Layer 16 of a small transformer language model trained on English Wikipedia (26 layers, counted from 0, width 96).
Take only the direct path to the model's output, skipping the later layers: a vector added to the residual stream pushes a token's score in proportion to its dot product with that token's output vector.

Output vectors of the tokens that the questions are about. A number n stands for n times 0.003.
"ister": -79 -33 148 -359 107 142 163 -319 13 -109 241 -104 106 -41 -22 -31 -349 -133 115 191 50 -102 -178 -414 -101 21 53 28 -33 -40 -101 -64 32 -73 -137 -179 -39 -168 70 50 264 119 -85 -47 13 -49 128 -76 43 -314 -294 266 -54 39 124 -167 -165 82 -10 -196 9 -94 -29 89 110 -9 45 -4 42 307 46 66 94 150 -130 154 -144 94 -51 -12 221 -313 72 173 85 -18 274 -104 -62 81 207 -156 -32 139 -36 89
" Guinea": -123 -150 27 14 225 -324 261 78 -154 208 -230 303 148 -159 72 -331 -28 -112 85 56 0 343 -14 -34 0 56 149 -174 221 184 -10 356 -271 125 -220 37 61 -10 247 -204 32 -14 -74 23 -23 -24 -184 -111 111 -15 68 348 88 157 -5 -50 -45 22 -4 -4 216 -34 115 58 24 -129 15 -112 25 -222 59 -125 -83 214 41 141 -24 204 76 40 240 -120 -194 399 -176 10 28 5 -194 0 43 -148 -196 -58 279 280
" Hong": 45 -74 114 67 16 143 -19 90 37 -98 -102 -57 -123 -52 -17 93 7 123 59 -139 96 206 -211 -194 128 75 -122 -44 182 -29 -84 -47 -147 95 -124 -19 -45 -40 6 180 -4 -88 212 -143 -30 -125 168 -41 75 -11 -60 -84 -25 -40 76 213 99 -58 -2 -27 -39 71 -104 25 -88 -147 116 -235 -93 -88 -67 -33 92 93 365 195 18 233 6 106 99 -92 -159 56 -275 49 62 -83 -71 35 90 -121 -33 -111 49 188
"Or": -261 -70 -71 108 209 206 70 -73 -27 107 76 -80 104 -11 -72 -89 70 182 -200 -50 196 45 67 24 -178 -35 262 44 -85 -110 -30 21 146 37 166 -48 -231 -156 48 7 297 -244 222 101 57 -279 -75 -83 -19 73 -69 95 17 -121 -138 -45 -37 -144 -12 82 -268 195 -126 161 68 -214 41 -66 46 -133 38 4 -128 -64 72 65 -37 226 149 -4 261 -135 -35 84 -19 36 12 35 24 18 -192 -91 -243 -207 -219 221
" Yes": -85 128 203 -36 196 -31 -92 84 -57 -100 -36 81 -128 76 25 40 119 28 -160 -13 51 40 211 -33 107 -97 13 0 -63 -62 -236 169 90 -33 38 -172 -276 -81 -54 31 -87 -168 -93 -87 -20 -25 100 -173 3 33 -198 -85 68 -216 -131 105 -234 -92 -1 58 -168 149 -132 242 107 11 85 76 -64 73 -269 13 -131 19 -17 326 -95 29 60 -34 -43 -90 -279 7 69 125 -109 18 144 -69 -148 55 75 -243 37 129
" Studios": 75 -111 90 27 -52 -5 -169 -192 -21 28 190 -113 134 78 -36 -287 66 -100 -378 -73 -17 67 106 -50 -51 -323 240 -11 149 -29 -418 -23 -239 47 -76 78 35 179 124 -152 213 63 30 -139 -59 -45 -237 135 -91 27 222 -79 20 6 -286 85 -456 12 -9 100 -188 -5 -269 68 85 -115 -161 -96 113 21 90 100 -169 352 17 346 87 44 206 -34 117 -186 26 27 -17 -148 212 224 -118 103 -30 -24 136 -77 198 9
"izes": -220 -126 -81 -128 184 -234 -46 -181 -60 281 -122 16 -14 46 -63 -88 -151 -13 -19 -176 116 304 -72 -343 5 -199 477 43 92 -116 -153 220 0 293 -112 -239 36 238 108 8 -156 -155 -26 -66 -65 -166 151 194 -4 -254 14 99 -198 29 79 -271 -218 -147 -11 113 55 -60 181 101 114 -107 145 44 144 126 0 -25 -75 -188 65 143 -176 216 -93 -55 74 -119 -53 -169 -127 14 -18 -13 -184 -54 224 -227 -110 217 159 -50
"hard": -49 -143 -84 -196 4 -209 41 -260 -255 -82 212 122 134 -424 189 -137 -200 -121 -213 -40 184 -204 -246 20 -130 -58 149 39 9 -128 -195 -258 -162 208 -250 71 -176 -282 107 -135 111 20 58 131 -47 106 -88 -52 -207 -193 -121 -161 -87 -435 -265 -170 64 28 0 4 0 127 37 -126 240 -59 82 368 0 181 48 -153 29 80 343 228 -245 78 -71 -131 130 -234 19 5 14 -295 20 10 -141 133 112 64 -356 -10 250 -206
"n": -17 232 29 275 199 -33 -175 -144 -17 -150 270 16 -9 -240 189 247 39 158 142 210 100 -57 -134 -103 165 137 42 -17 -248 -169 263 -23 0 -5 -52 188 13 -109 -63 -176 -166 -71 -17 214 180 -438 96 15 -43 22 45 -32 -27 -78 -19 -246 62 -29 5 68 287 -148 29 -40 167 52 -27 60 79 -298 -80 -209 4 131 97 269 135 0 137 -116 -187 -10 8 190 64 -190 -157 -43 125 -24 128 -52 263 108 -139 160
"ains": -182 -102 -72 -236 170 -69 -208 -235 61 290 -123 33 -51 -149 -115 -333 -261 -116 -5 4 -22 -107 18 -207 105 54 286 65 -26 -105 -100 223 67 187 25 -242 -343 -47 329 -140 56 5 13 -202 -4 70 124 91 -36 -5 -88 187 109 93 -145 22 -221 136 -10 83 -78 103 153 -14 193 94 62 107 331 68 70 86 -36 -176 -57 306 -103 26 -106 74 -45 -40 -138 28 -299 -65 -36 -90 -102 292 62 -335 -121 -197 -27 -79
" recently": -114 79 -112 82 117 -207 -21 -129 14 142 -116 -71 -118 -113 33 -57 -83 -105 -132 53 189 -66 88 53 42 166 -35 211 -206 61 -4 207 -132 50 -257 57 98 69 65 45 -29 123 -46 -40 56 -98 142 -43 -72 34 19 150 68 -103 -44 102 26 -127 -13 -41 -223 -8 -41 56 100 -56 210 -29 -286 145 184 -86 -54 126 96 162 242 195 3 157 -182 -69 -97 115 75 -104 -158 -193 41 222 116 -10 43 177 -69 67
"iot": -87 -162 -249 -48 -32 33 202 -71 0 181 -93 99 -179 -85 -109 -160 26 17 50 59 124 -167 -91 -295 -41 51 282 45 113 48 -52 0 9 91 -89 43 4 13 229 46 136 -171 13 -26 -112 -262 91 56 -55 -85 -71 -123 126 -116 -237 -207 -256 28 -3 60 61 40 202 -22 276 42 81 166 -5 -77 275 -33 13 98 146 153 -309 327 23 -123 -219 -330 -101 -79 8 -329 9 146 -35 326 98 -16 -87 -134 230 168
" CE": -151 -145 290 31 38 -206 42 125 -87 182 -73 48 -50 -28 46 -90 112 -178 -24 -100 -58 206 -53 137 -139 160 -18 12 170 49 -179 -55 216 52 -16 34 -180 -126 -58 -140 -38 153 -103 -26 -47 66 -48 -195 -277 120 -54 56 137 131 -133 -69 -157 -191 0 -115 -11 -66 81 120 -122 -70 51 15 61 -192 47 0 -237 183 234 33 94 56 135 140 50 -167 111 -58 -278 99 0 -124 -112 -165 -197 -97 128 -31 -348 31
" ago": -220 48 46 26 -121 56 -10 -137 -216 278 -75 -9 139 -158 108 -158 349 -372 -211 65 269 385 138 79 -312 -232 49 -172 -81 104 -11 -246 146 156 -144 -6 -102 5 -86 -266 -69 -47 -274 -317 -34 137 209 -174 -100 105 325 59 -154 -223 -213 34 12 86 -1 -106 -259 116 19 84 119 95 352 -131 -126 -5 59 -77 -40 385 124 209 -90 174 -60 277 -118 113 80 -5 0 -187 0 15 -131 148 52 -292 0 348 -115 183
"ably": -65 -154 0 10 -87 98 -140 -196 153 225 -242 -5 136 -219 141 -51 -312 39 -243 -55 282 56 -75 -93 142 177 229 12 -332 -79 -148 120 -79 -121 -92 -28 -99 -104 -24 57 -106 71 -185 133 -351 -46 152 -321 181 82 210 -47 -35 147 -44 19 -12 19 -18 39 -298 67 -5 77 137 65 276 -113 -91 -174 -332 -169 -34 392 -58 330 -88 137 -197 -81 -110 -105 -97 46 -186 -56 -205 -362 -82 14 283 -253 -286 -103 -271 36
" Island": 35 -117 0 -12 108 -56 -22 -16 -192 -189 -102 -115 52 136 40 -41 202 -93 137 179 -56 -137 -94 28 103 -89 176 -53 110 200 -138 136 -192 219 -276 105 -4 -200 -73 -118 207 -16 -203 -228 -30 -93 25 -101 -19 133 153 50 3 25 -52 -94 -19 -29 -2 65 -183 101 33 -93 -20 -128 -103 -267 113 -30 61 44 -104 0 -72 325 167 91 173 -30 -17 213 -61 244 -277 100 79 -125 -237 -124 -214 -25 58 162 349 88
"German": -131 -84 -112 -37 -153 39 177 -47 -82 213 -56 149 82 -190 118 23 -179 -22 -157 -37 186 -47 18 131 -237 -116 339 43 -21 -46 -159 -179 172 247 -93 -95 13 -85 -200 -163 86 37 312 196 139 -19 -152 -85 -57 -186 -79 19 52 -92 -203 -195 37 13 -6 16 215 130 -131 231 87 -201 372 -280 -10 -34 -161 -43 -89 238 -22 30 -126 146 20 -120 289 -305 97 340 27 133 72 -85 -282 80 297 -229 -153 -56 91 18
"ith": -93 -256 -170 -99 -222 96 355 -182 -93 143 65 -4 -40 -62 -71 -82 -13 61 -37 266 -148 12 -163 -41 135 -235 219 -64 -8 -86 83 -88 210 51 -134 -367 9 -32 -92 109 10 -188 -39 74 89 -27 111 -207 216 -150 -154 -121 101 73 63 -93 -79 248 -8 -126 -434 -114 169 239 36 82 97 -35 137 83 183 -66 117 138 26 214 -173 66 -143 8 -346 -29 -103 85 61 -197 194 -35 -50 119 -5 -175 52 173 324 14
"red": -117 -81 0 -22 4 272 -8 -272 -8 5 54 79 74 -81 57 -89 -209 182 150 -338 4 -4 -86 -58 -195 315 -78 17 -161 -176 -71 45 174 145 -103 91 -300 171 -55 15 48 61 189 -149 108 -204 -86 -182 21 -98 327 -150 -38 -221 57 -37 -322 -133 4 -7 61 276 -69 -124 35 103 135 21 -65 -284 -333 -122 4 9 246 219 -27 -14 -77 -222 -133 134 101 -13 -13 -166 -211 -47 115 -72 -137 16 142 -182 31 -163

Output weights of attention head 0. The head adds the sum of these rows, row i times number i of z. A number n stands for n times 0.0017.
o0: -57 -135 -10 -107 14 -42 -51 -163 34 -98 140 -334 38 -93 -25 -29 -12 -120 -113 56 216 72 47 -163 -11 -35 29 -32 49 14 44 56 -157 0 182 153 -143 -129 -149 32 88 -57 -75 -256 139 -5 132 29 -337 -239 237 -17 120 -81 53 67 -96 19 -262 89 124 104 167 151 -206 103 222 5 41 4 27 96 122 2 113 -256 89 12 61 -35 180 -130 -120 144 -50 -133 78 -30 55 296 -110 -125 259 191 99 76
o1: -57 26 -5 33 195 -18 -48 -177 54 59 68 15 -13 137 116 -34 -21 111 87 139 8 174 -69 -51 -116 80 -105 -58 157 223 20 2 41 -203 -103 149 -142 52 62 125 75 97 40 71 -106 152 37 47 137 84 -36 -54 -67 -13 4 52 -346 398 63 6 -44 -59 -182 -10 70 118 -73 -73 24 -264 71 -206 -110 -85 121 61 -51 -98 122 103 78 20 85 98 66 91 -34 -131 17 -70 164 -75 52 -38 84 -1
o2: -20 35 -128 -81 173 -5 206 -110 196 -70 -40 -57 -140 99 -48 15 201 -4 -46 27 -50 -104 -133 -159 -85 -36 -106 -167 -36 -8 -133 -8 42 -93 40 24 53 -107 -50 5 -68 108 16 -97 20 69 -30 -97 -139 18 -168 -83 -352 68 36 -65 -116 -84 -148 50 -16 83 -35 104 132 153 -100 167 95 -209 242 229 -65 30 -199 -175 10 -164 -127 131 -1 4 62 -91 106 -46 117 -144 49 -200 -72 93 118 -7 -97 87
o3: 93 -25 -88 27 46 9 -94 175 -185 59 -93 -179 13 -151 111 42 -151 101 -16 174 -147 37 -294 -167 -15 110 85 -314 -75 -147 -23 -10 -70 -52 205 -181 -11 177 134 64 -93 211 61 172 -181 4 46 -76 218 -46 -129 42 -43 35 -49 51 84 -227 44 -284 72 21 -95 -268 210 64 -129 -260 -156 -119 -177 -82 -66 -129 84 -93 -100 141 -267 69 -33 39 -120 -55 -22 -78 -134 -29 -16 165 100 42 128 99 210 -248
o4: -189 3 77 -54 -11 62 -71 144 3 90 34 -94 -58 -136 -83 -140 58 -120 65 -88 -45 167 41 127 -147 -54 -51 16 59 9 -92 66 61 -155 -138 -71 -32 80 70 -196 -116 107 -113 -64 -66 -16 -49 -121 64 69 11 -3 -204 177 -38 -209 -124 -67 -163 -31 -178 -41 -68 158 -35 103 -11 51 -147 -108 -79 195 -250 8 124 -22 60 -66 10 53 -53 -206 -153 18 -210 -64 -70 94 115 -223 136 47 141 -120 -122 -54
o5: 50 -2 29 121 -28 -25 169 -122 -6 -110 -139 21 15 6 78 -84 -134 -89 -226 -42 -39 149 -27 54 30 -58 -30 -242 -179 -157 -49 -92 -17 27 193 63 87 178 162 189 -34 -49 -147 126 -115 56 -314 86 -173 29 24 -186 75 171 137 183 89 -57 -79 90 39 39 93 6 82 72 -52 41 -11 13 9 -76 -83 -29 -119 -31 -119 87 153 -79 -2 165 -66 -75 30 -80 -64 -61 155 -45 -75 -207 -78 10 173 196
o6: -297 74 63 78 11 39 -35 -45 18 109 -58 7 75 -15 57 -24 -140 -6 -61 -63 -68 163 52 45 -108 -103 -44 -107 -12 -50 -24 188 61 76 91 70 95 -7 20 -34 29 -154 -76 180 -8 -13 -139 47 -37 -67 49 53 147 12 -3 -237 50 -51 477 72 259 73 22 101 -71 69 31 50 32 -62 45 -6 40 83 292 -59 19 108 76 31 235 322 69 -93 -20 -60 37 35 106 -144 228 -39 22 -81 -170 -19
o7: 25 -51 87 57 24 66 -24 -81 -1 337 34 51 84 109 155 -130 174 96 -53 117 -62 -225 -27 -72 -31 -53 51 -24 279 -103 -139 166 -103 -40 19 -205 3 -12 -135 6 -25 -61 49 -83 -17 163 36 113 82 11 44 -111 -35 49 -68 -101 -83 21 -63 -110 -54 -27 132 12 193 -11 -54 -81 -54 -64 96 -7 78 -114 44 143 36 -93 -199 142 -84 167 43 120 -160 -23 120 -68 -127 137 54 35 -14 202 10 -97
o8: -59 48 119 107 -34 57 -42 -70 -68 137 -22 -108 -22 -11 97 13 110 -77 68 -117 175 -5 -32 -154 28 -234 -171 46 30 196 284 -115 49 18 51 -115 20 -201 135 55 -149 112 -7 -158 153 -74 217 21 -89 -54 -52 94 -4 6 -152 12 189 -156 136 -124 -202 -10 -112 -47 78 25 20 130 24 79 -88 29 29 -6 167 -6 -13 -58 -2 -6 -166 -68 -41 -142 90 15 122 -35 -11 -217 18 94 -12 -73 37 -5
o9: -18 53 135 23 -77 -23 -73 -60 -139 -137 -55 -113 -86 -47 -60 -119 -90 -23 -96 0 9 0 -83 40 28 111 63 75 9 -122 124 30 -40 204 120 -114 108 -153 136 -31 16 -44 14 114 177 125 121 67 -102 134 -15 19 -206 -59 -38 207 -33 10 78 5 -56 -53 -313 43 -98 -89 -36 135 151 79 -243 0 8 -27 207 33 -94 -58 -115 196 72 23 -93 85 -41 -193 -306 11 -7 90 -122 -113 -95 -31 -110 5
o10: 170 -128 -165 171 -80 -93 -86 143 125 56 85 -19 -137 72 82 -37 92 -212 -163 54 -45 -165 22 -5 190 -149 -149 -47 163 -190 -17 -129 -35 -28 129 17 -24 91 183 -20 -95 -120 -43 12 -159 55 -94 -66 -119 63 -202 4 257 46 -141 -107 49 -103 -14 -22 146 -36 264 -128 10 -75 -170 -156 -1 6 12 74 95 57 -94 -26 -56 -90 190 -41 -142 50 226 -143 -170 72 114 151 -32 3 11 11 2 88 27 -58
o11: 69 -94 189 9 115 -32 43 -51 115 65 75 -66 97 -68 -55 38 -64 -11 91 -35 -7 105 117 -23 -32 26 1 308 -19 97 33 22 -107 101 206 -108 110 -79 -10 109 18 -66 -237 -6 -191 19 36 -65 -9 -121 17 -159 109 -143 -18 -56 41 24 -102 57 -91 7 50 -40 26 -63 56 -60 -165 -140 55 -30 215 11 -152 -15 134 -15 99 108 -32 -57 -172 9 297 68 43 -125 60 -61 -94 -21 189 -11 -39 -33
o12: 242 33 -127 -83 183 -90 46 42 16 14 19 -84 37 -242 -102 72 -103 -119 153 63 13 -156 -38 -158 -39 153 68 153 -118 -55 -51 -187 -23 -26 -203 173 133 -37 -93 -5 -59 158 -22 -60 79 -53 120 188 -25 -63 126 -125 28 -80 -48 -44 105 179 284 -20 152 79 -19 -61 -55 -16 -228 -76 10 -45 142 33 -17 202 24 121 54 65 -130 -20 57 -28 44 59 185 16 271 15 -146 125 29 282 37 7 2 -78
o13: 36 172 -54 56 32 130 65 -112 -49 -59 -28 37 -150 42 -14 165 11 188 212 10 -26 41 170 158 122 -121 210 -130 36 -101 -64 -126 -53 -85 239 -250 -13 12 78 54 144 -52 39 -57 -164 16 -117 130 -43 -54 17 -4 -158 145 70 117 -52 87 52 152 82 -74 62 48 231 -81 -94 -1 76 -17 -52 79 -70 12 -144 -5 -54 139 62 -90 -161 -71 -121 6 -56 -119 32 28 50 -56 -76 -3 182 15 86 106
o14: -35 95 -71 -37 -168 124 113 -49 110 132 97 23 -28 190 -179 74 37 11 -41 128 90 -75 149 176 75 52 -94 -142 140 -108 -98 -209 151 -148 -36 -56 101 -143 -85 -21 -65 -16 -46 37 12 -92 125 244 -86 109 186 -9 -156 114 -12 51 137 -92 2 -43 -73 135 131 68 315 38 -51 212 -193 49 37 11 -59 38 -16 111 -79 70 -26 -55 -2 -23 -75 98 3 -87 -2 -1 -194 -72 -154 200 88 -6 81 133
o15: 81 -1 61 -123 -32 94 63 -96 -93 147 81 20 79 36 36 17 -177 213 79 -82 26 -22 11 -157 -97 57 -29 66 -189 -206 21 -51 -57 31 -72 23 -95 -145 51 -12 23 -98 -15 282 57 -48 129 -26 -59 21 -186 -71 -88 -101 -76 0 17 -12 -179 107 -208 -98 -153 40 -204 86 -2 96 48 189 -8 58 -83 144 119 49 23 -195 -201 -177 17 -36 -6 132 -93 -63 -45 16 -98 -58 148 -54 -95 -123 -41 -135
o16: 223 -154 107 46 -53 24 -64 -224 -23 30 166 62 19 138 131 97 64 1 -162 50 55 -201 -101 -62 -67 -131 -78 163 161 -32 -49 170 19 -83 -75 108 200 -53 -16 159 27 -93 -75 133 -118 46 -88 -17 -88 -1 -68 -1 -6 3 -26 -72 -31 183 -11 -152 -100 -76 29 55 -37 131 -439 -84 -139 -18 -72 -39 -64 -41 41 -14 -225 98 1 -98 -44 23 9 106 -42 23 -5 -127 -182 78 -51 -106 85 7 128 -31
o17: 178 -97 -12 9 160 -73 151 -57 186 -230 40 19 173 -134 -214 28 -28 -104 46 30 165 -137 46 -192 -33 -40 -102 -61 -51 -69 106 -37 148 138 -118 147 292 -172 -134 101 -190 43 -249 -12 -124 -20 198 -136 43 -29 6 -150 -1 57 -239 120 169 -66 31 -2 -23 131 351 -43 -65 -56 43 191 -66 125 -96 145 -111 -8 79 -109 177 -28 42 -3 2 64 -14 16 75 68 186 90 -113 -161 -16 -107 -43 -9 -159 -44
o18: 200 88 -106 32 25 24 -61 -230 -40 -36 -57 -21 -1 78 158 -73 224 10 202 -73 123 79 85 -13 62 -31 -21 -136 -45 -71 -40 144 -162 -44 -17 -86 91 -82 168 -93 238 -69 0 -49 191 -23 -20 -10 -46 -127 79 98 134 11 40 102 96 -151 85 -118 -241 -69 80 117 -148 64 52 118 84 19 43 -57 210 -200 -74 -159 -24 -193 -36 -148 -77 -288 -14 3 125 47 -153 -65 322 -18 13 -140 58 -102 136 0
o19: 39 -215 -68 74 -24 196 16 138 28 -76 -73 -32 67 42 -161 158 82 57 15 144 -88 166 34 154 119 17 -140 16 58 -50 18 -13 -46 -164 113 110 120 -142 -147 50 81 -173 -136 -103 -53 -54 151 3 134 0 -53 111 315 -128 100 -59 -148 -157 400 -5 -10 -20 -182 121 -65 73 -334 106 -172 -203 -215 4 125 -90 16 20 174 207 50 99 -59 -38 -219 -75 136 -57 125 76 177 -65 -178 -93 45 -1 -117 116
o20: 29 3 -175 -10 238 32 73 13 74 -228 -2 44 155 -102 -47 175 132 63 -15 -127 -64 45 91 113 -188 -82 -215 293 -38 249 -56 112 -130 203 -231 -192 -6 -68 83 -51 -139 91 81 -106 195 -158 225 -7 64 94 -49 5 -65 -217 11 139 -16 -31 209 99 131 -15 -87 16 -19 19 -92 53 -75 3 88 -85 -43 139 29 181 182 209 -36 -169 80 -72 -112 -79 145 -39 -35 -121 -197 -60 112 160 -81 -278 -57 -139
o21: 210 -7 -58 -43 29 -249 -34 -140 51 -174 -11 -116 -22 289 24 248 -84 37 -71 66 -28 -109 199 94 -117 25 -73 4 -39 292 -39 -182 -49 -79 -89 2 -38 -29 12 79 -73 166 148 58 114 -61 -158 -73 -179 66 -45 -28 -37 42 -6 220 96 -34 -110 168 91 -133 -36 -112 32 53 -16 12 95 -113 93 21 -26 48 -127 68 -102 25 65 -111 -63 21 210 -35 30 -95 -71 -104 -116 -131 12 106 53 -342 -43 -50
o22: 137 -52 27 42 12 187 110 -325 -65 148 65 198 269 157 11 132 20 190 45 -46 157 83 -232 -40 -101 -177 121 122 -84 55 -8 62 -59 -73 -59 231 -9 6 -231 207 142 104 -135 56 -174 16 102 -101 193 -16 -217 -145 35 -111 -93 -12 97 14 97 -93 -64 119 281 -37 -48 82 243 -101 75 10 142 90 3 -104 -4 6 -26 -21 63 122 83 27 32 159 16 96 166 -137 19 -67 41 -125 -132 -5 55 10
o23: -82 41 23 88 -49 -104 -46 15 -58 23 85 15 -15 -100 50 -358 19 -15 21 -29 196 -99 52 -187 49 -75 -72 -239 138 -242 28 52 -1 -18 20 121 46 -84 -51 89 -218 -23 53 -263 49 30 -23 21 -46 9 21 154 -221 146 -157 -107 -15 -26 143 140 -45 89 -81 76 -99 -12 -68 55 -150 -14 -36 -90 -31 81 133 50 246 33 117 65 30 -11 153 117 -111 -121 -58 182 -57 165 -45 -169 -181 122 -177 64
o24: -195 -8 179 -192 -216 -110 -55 -126 -108 81 0 -134 -144 -173 -106 116 -43 -39 126 -220 -98 92 -43 -54 -104 -35 12 34 -155 -134 10 -100 121 73 42 1 9 161 67 -2 -130 -238 17 151 30 137 42 33 184 -148 93 -7 72 -111 -99 -7 -5 -18 -233 -126 -43 147 31 113 28 21 40 -171 -194 0 -209 -148 -20 29 107 -172 -71 -19 -72 51 48 18 -24 115 -24 212 -100 78 -42 -146 85 -108 50 47 -95 96
o25: 150 168 -212 -210 15 102 113 8 -17 -1 129 94 -7 17 55 -105 -71 32 68 -50 9 131 147 -1 107 -41 36 -114 -15 147 24 -243 119 139 63 -92 -85 -130 107 -131 -35 -24 -46 -44 -103 -18 117 -63 130 -229 -111 -2 -182 50 -66 -128 -38 141 -12 264 123 108 -181 -203 64 64 206 -43 -39 0 -57 -168 -63 159 -78 180 -132 109 -91 23 86 -342 84 -102 76 -73 78 -16 -6 -71 -182 207 138 126 -76 -78
o26: -182 -114 -107 62 -14 -79 40 -46 90 10 88 -116 -234 -170 79 -110 247 99 41 29 -5 66 -145 -3 -43 24 20 -37 -79 -171 154 93 -8 -18 -145 -22 -24 -172 103 78 15 107 53 47 78 45 22 -177 53 -21 -64 -104 -267 -1 104 155 21 -140 -27 51 18 -172 19 93 133 -103 46 31 -111 -77 18 63 -218 24 -81 -77 108 210 9 -307 3 87 -264 51 143 -52 -66 -55 102 -88 -48 301 11 -143 -78 -37
o27: 105 -71 7 -47 197 319 -78 168 -81 -43 149 17 223 -58 115 -177 3 -33 -7 170 -22 -133 -172 -155 -135 50 58 -35 -66 9 -39 83 -84 48 21 75 -174 -28 -64 149 -12 -29 -5 46 -39 -181 -47 -121 -23 -144 -71 86 -59 43 76 31 -353 152 73 376 -23 119 -344 95 283 -58 107 181 222 3 -16 51 13 -23 -153 78 93 -149 -52 72 153 -31 -102 107 48 -44 85 -47 -176 161 125 21 -93 -288 116 173
o28: -32 -24 70 146 65 112 -44 88 116 21 245 -86 -124 16 -173 4 114 -4 44 279 -13 -22 61 -66 22 40 45 -33 135 137 -88 -55 91 -118 -83 7 -4 -184 -33 89 -70 92 -34 -60 128 127 30 70 -51 70 38 -22 -2 -109 90 70 204 29 -147 -19 -40 48 -191 -43 -30 62 -9 -109 -125 49 -75 32 60 -167 105 80 -264 -94 67 -55 168 81 137 -13 200 105 200 -96 33 173 116 -53 160 -16 -64 36
o29: -117 -35 10 -103 -107 -18 -108 54 -90 127 57 -85 -83 -185 -115 -66 120 20 67 39 23 104 3 114 -86 42 118 -116 -84 -26 -70 159 28 -50 -27 -4 -141 -97 -242 -30 -145 19 -119 -40 54 86 -45 5 -81 -142 -6 -78 118 -13 -114 -158 10 -44 -162 -146 83 -46 52 39 151 -9 -98 34 -59 -145 81 215 -97 98 57 49 95 49 92 89 31 72 -177 -47 43 30 114 78 135 57 81 288 106 -53 -71 106
o30: -67 144 120 -110 13 32 47 151 -48 254 88 -107 119 86 227 117 -228 -89 70 -51 -131 -28 5 128 22 136 157 147 74 -69 44 -85 112 -78 60 67 245 -79 62 43 -123 134 122 118 139 -19 -18 60 -23 206 109 73 -198 -46 137 -101 -6 22 -152 -8 -1 -142 -39 50 -86 -14 0 -99 -151 52 -152 30 -89 79 145 134 69 64 -103 -31 -105 -22 174 42 83 61 123 26 -150 -214 70 89 139 79 -38 -94
o31: 52 -27 -66 60 -5 194 26 -279 20 45 145 -28 13 -1 -138 18 76 -98 -62 -4 9 -44 50 91 -11 -89 -24 -116 -21 19 -31 -77 -33 98 -71 5 184 -64 163 95 -79 73 -374 177 26 68 -25 97 -24 -75 29 -254 -131 113 47 110 -106 56 29 51 -74 124 54 -33 39 250 -205 75 113 -190 -198 -34 150 -102 56 71 -140 92 -243 58 66 95 -351 123 -41 -89 -71 -190 48 -57 -124 12 129 18 -105 82

Each question shows a token from some text and the vector z that the head gathered there. A number n stands for n times 0.0093.

"ix": -55 -37 -98 49 -54 -25 116 37 -24 -55 161 -25 60 61 40 49 3 -10 74 108 78 -91 12 42 -11 111 83 33 -73 2 -111 11
Which of these tokens does it push up most? "iot"

",": -85 -29 -69 -36 25 -50 85 -9 31 -28 -16 -27 11 121 -1 11 25 -57 17 92 -21 4 40 -21 -55 74 -62 51 -73 38 21 49
Pushed down most: " recently"

".": -18 35 -86 23 -27 -215 47 82 110 65 71 -120 240 -4 39 25 86 123 -41 122 74 -127 13 209 -65 -38 2 169 -65 106 -120 23
Which of these tokens does it push up most? "hard"

"augh": -83 -47 -109 -50 43 -198 54 29 55 77 54 -79 78 17 8 -2 111 -54 39 4 53 -99 -72 155 -48 26 -6 -14 -45 -41 74 8
Which two tokens does it push up most, strongest first? "hard", " Studios"

"ur": 71 122 0 173 12 3 -58 174 -62 130 86 -197 -49 147 42 13 14 -79 153 34 -4 -78 -273 143 -190 -5 51 138 -109 -154 -42 79
Which two tokens does it push up most, strongest first? "ains", " Studios"

"T": -62 -50 0 -35 30 -182 91 123 54 33 71 -114 208 -20 34 16 -32 136 -12 67 88 -218 66 228 -109 53 61 220 -149 88 -123 64
Which of these tokens does it push up most? "hard"

"5": 147 68 48 138 87 42 184 81 -14 43 68 -79 -21 18 87 -130 72 86 -78 -7 -213 -82 -168 231 191 -21 -30 -100 -60 67 38 162
Which three tokens does it push up most, strongest first? " ago", " CE", "izes"

" which": -52 25 74 55 61 -10 -19 29 -2 22 -134 -10 42 50 -16 1 -15 -6 5 58 27 -110 72 44 -39 10 95 49 -121 39 -2 72
Which of these tokens does it push up most? "ably"

" mother": -111 -6 -55 -1 -33 -128 56 -3 35 38 -110 -35 149 -57 -54 29 22 10 31 132 54 -74 88 46 21 -55 -54 -39 -5 29 9 -23
Pushed down most: " Studios"

" the": -17 56 102 -50 17 -7 2 18 -71 121 -82 -118 29 0 27 46 -10 -4 120 71 79 33 -93 67 -156 -43 64 94 -59 -65 -54 76
Pushed down most: "German"

"oll": 44 -35 157 159 28 -132 -230 -29 66 -105 76 14 72 55 284 -7 49 26 53 40 -37 -28 -96 17 -34 105 160 140 91 95 -31 -36
Pushed down most: " Guinea"

"2022": 109 -47 -89 -8 -50 -62 26 -43 53 29 -93 40 129 150 43 25 -26 58 -29 75 77 -10 105 99 2 28 -6 108 -3 -37 -34 -57
Which of these tokens does it push up most? "ister"

"er": -134 88 35 46 -119 -22 37 48 59 16 -27 -70 231 128 86 -35 -10 103 48 -14 33 -66 -31 241 -187 122 -18 164 -118 -78 -107 121
Pushed down most: " CE"

"1974": 154 37 -68 -107 -59 -179 71 -90 62 29 -103 0 127 39 -8 36 23 30 -42 146 -1 3 165 6 7 -50 -59 81 19 -62 -6 -56
Which of these tokens does it push up most? "ister"

" song": 55 -32 -85 26 -41 -38 -48 26 58 34 -31 28 74 22 -9 -3 -2 17 166 63 92 -8 24 -39 -8 -88 10 -65 62 -31 -27 9
Which two tokens does it push up most, strongest first? " recently", " Hong"

"wood": -24 -6 -34 42 26 -151 -79 52 19 -84 -49 -62 53 102 34 -39 6 -113 158 108 114 8 -4 -59 -81 109 -9 76 -22 13 -38 42
Pushed down most: " CE"

"der": -105 39 27 193 248 47 36 22 -58 -55 111 -4 -95 194 43 21 -14 -160 54 -106 -217 -222 -201 62 110 141 146 30 -241 143 70 -43
Which of these tokens does it push up most? "izes"

" three": 26 -40 2 56 -42 -40 -35 120 11 44 -51 -2 71 -23 -21 18 3 6 94 43 58 -46 63 53 2 -122 -11 -50 43 -7 -11 -19
Which of these tokens does it push up most? " recently"

"under": 32 -15 -23 25 32 -106 -21 -28 -29 -36 -61 -3 12 -7 90 18 45 -20 71 74 0 -80 65 -14 68 37 -6 78 -32 -54 -54 25
Which two tokens does it push up most, strongest first? "ister", "ith"

" (": 6 -14 -40 -43 -12 -43 116 -37 35 -2 -19 -22 85 47 -28 -23 3 58 10 121 60 -23 64 62 -10 4 15 -15 -107 -6 -40 12
Which of these tokens does it push up most? "n"

" Night": -107 67 -79 200 -53 -88 -27 33 80 66 16 -195 -32 40 89 31 108 -133 192 129 22 -8 -110 5 -93 69 2 44 -2 -102 -120 21
Pushed down most: " CE"

"ing": -63 24 -16 54 129 -109 56 -55 53 -12 -112 -153 -40 21 178 50 -137 -139 142 56 108 -88 -15 73 -17 117 114 100 -124 -25 -61 -15
Pushed down most: " Island"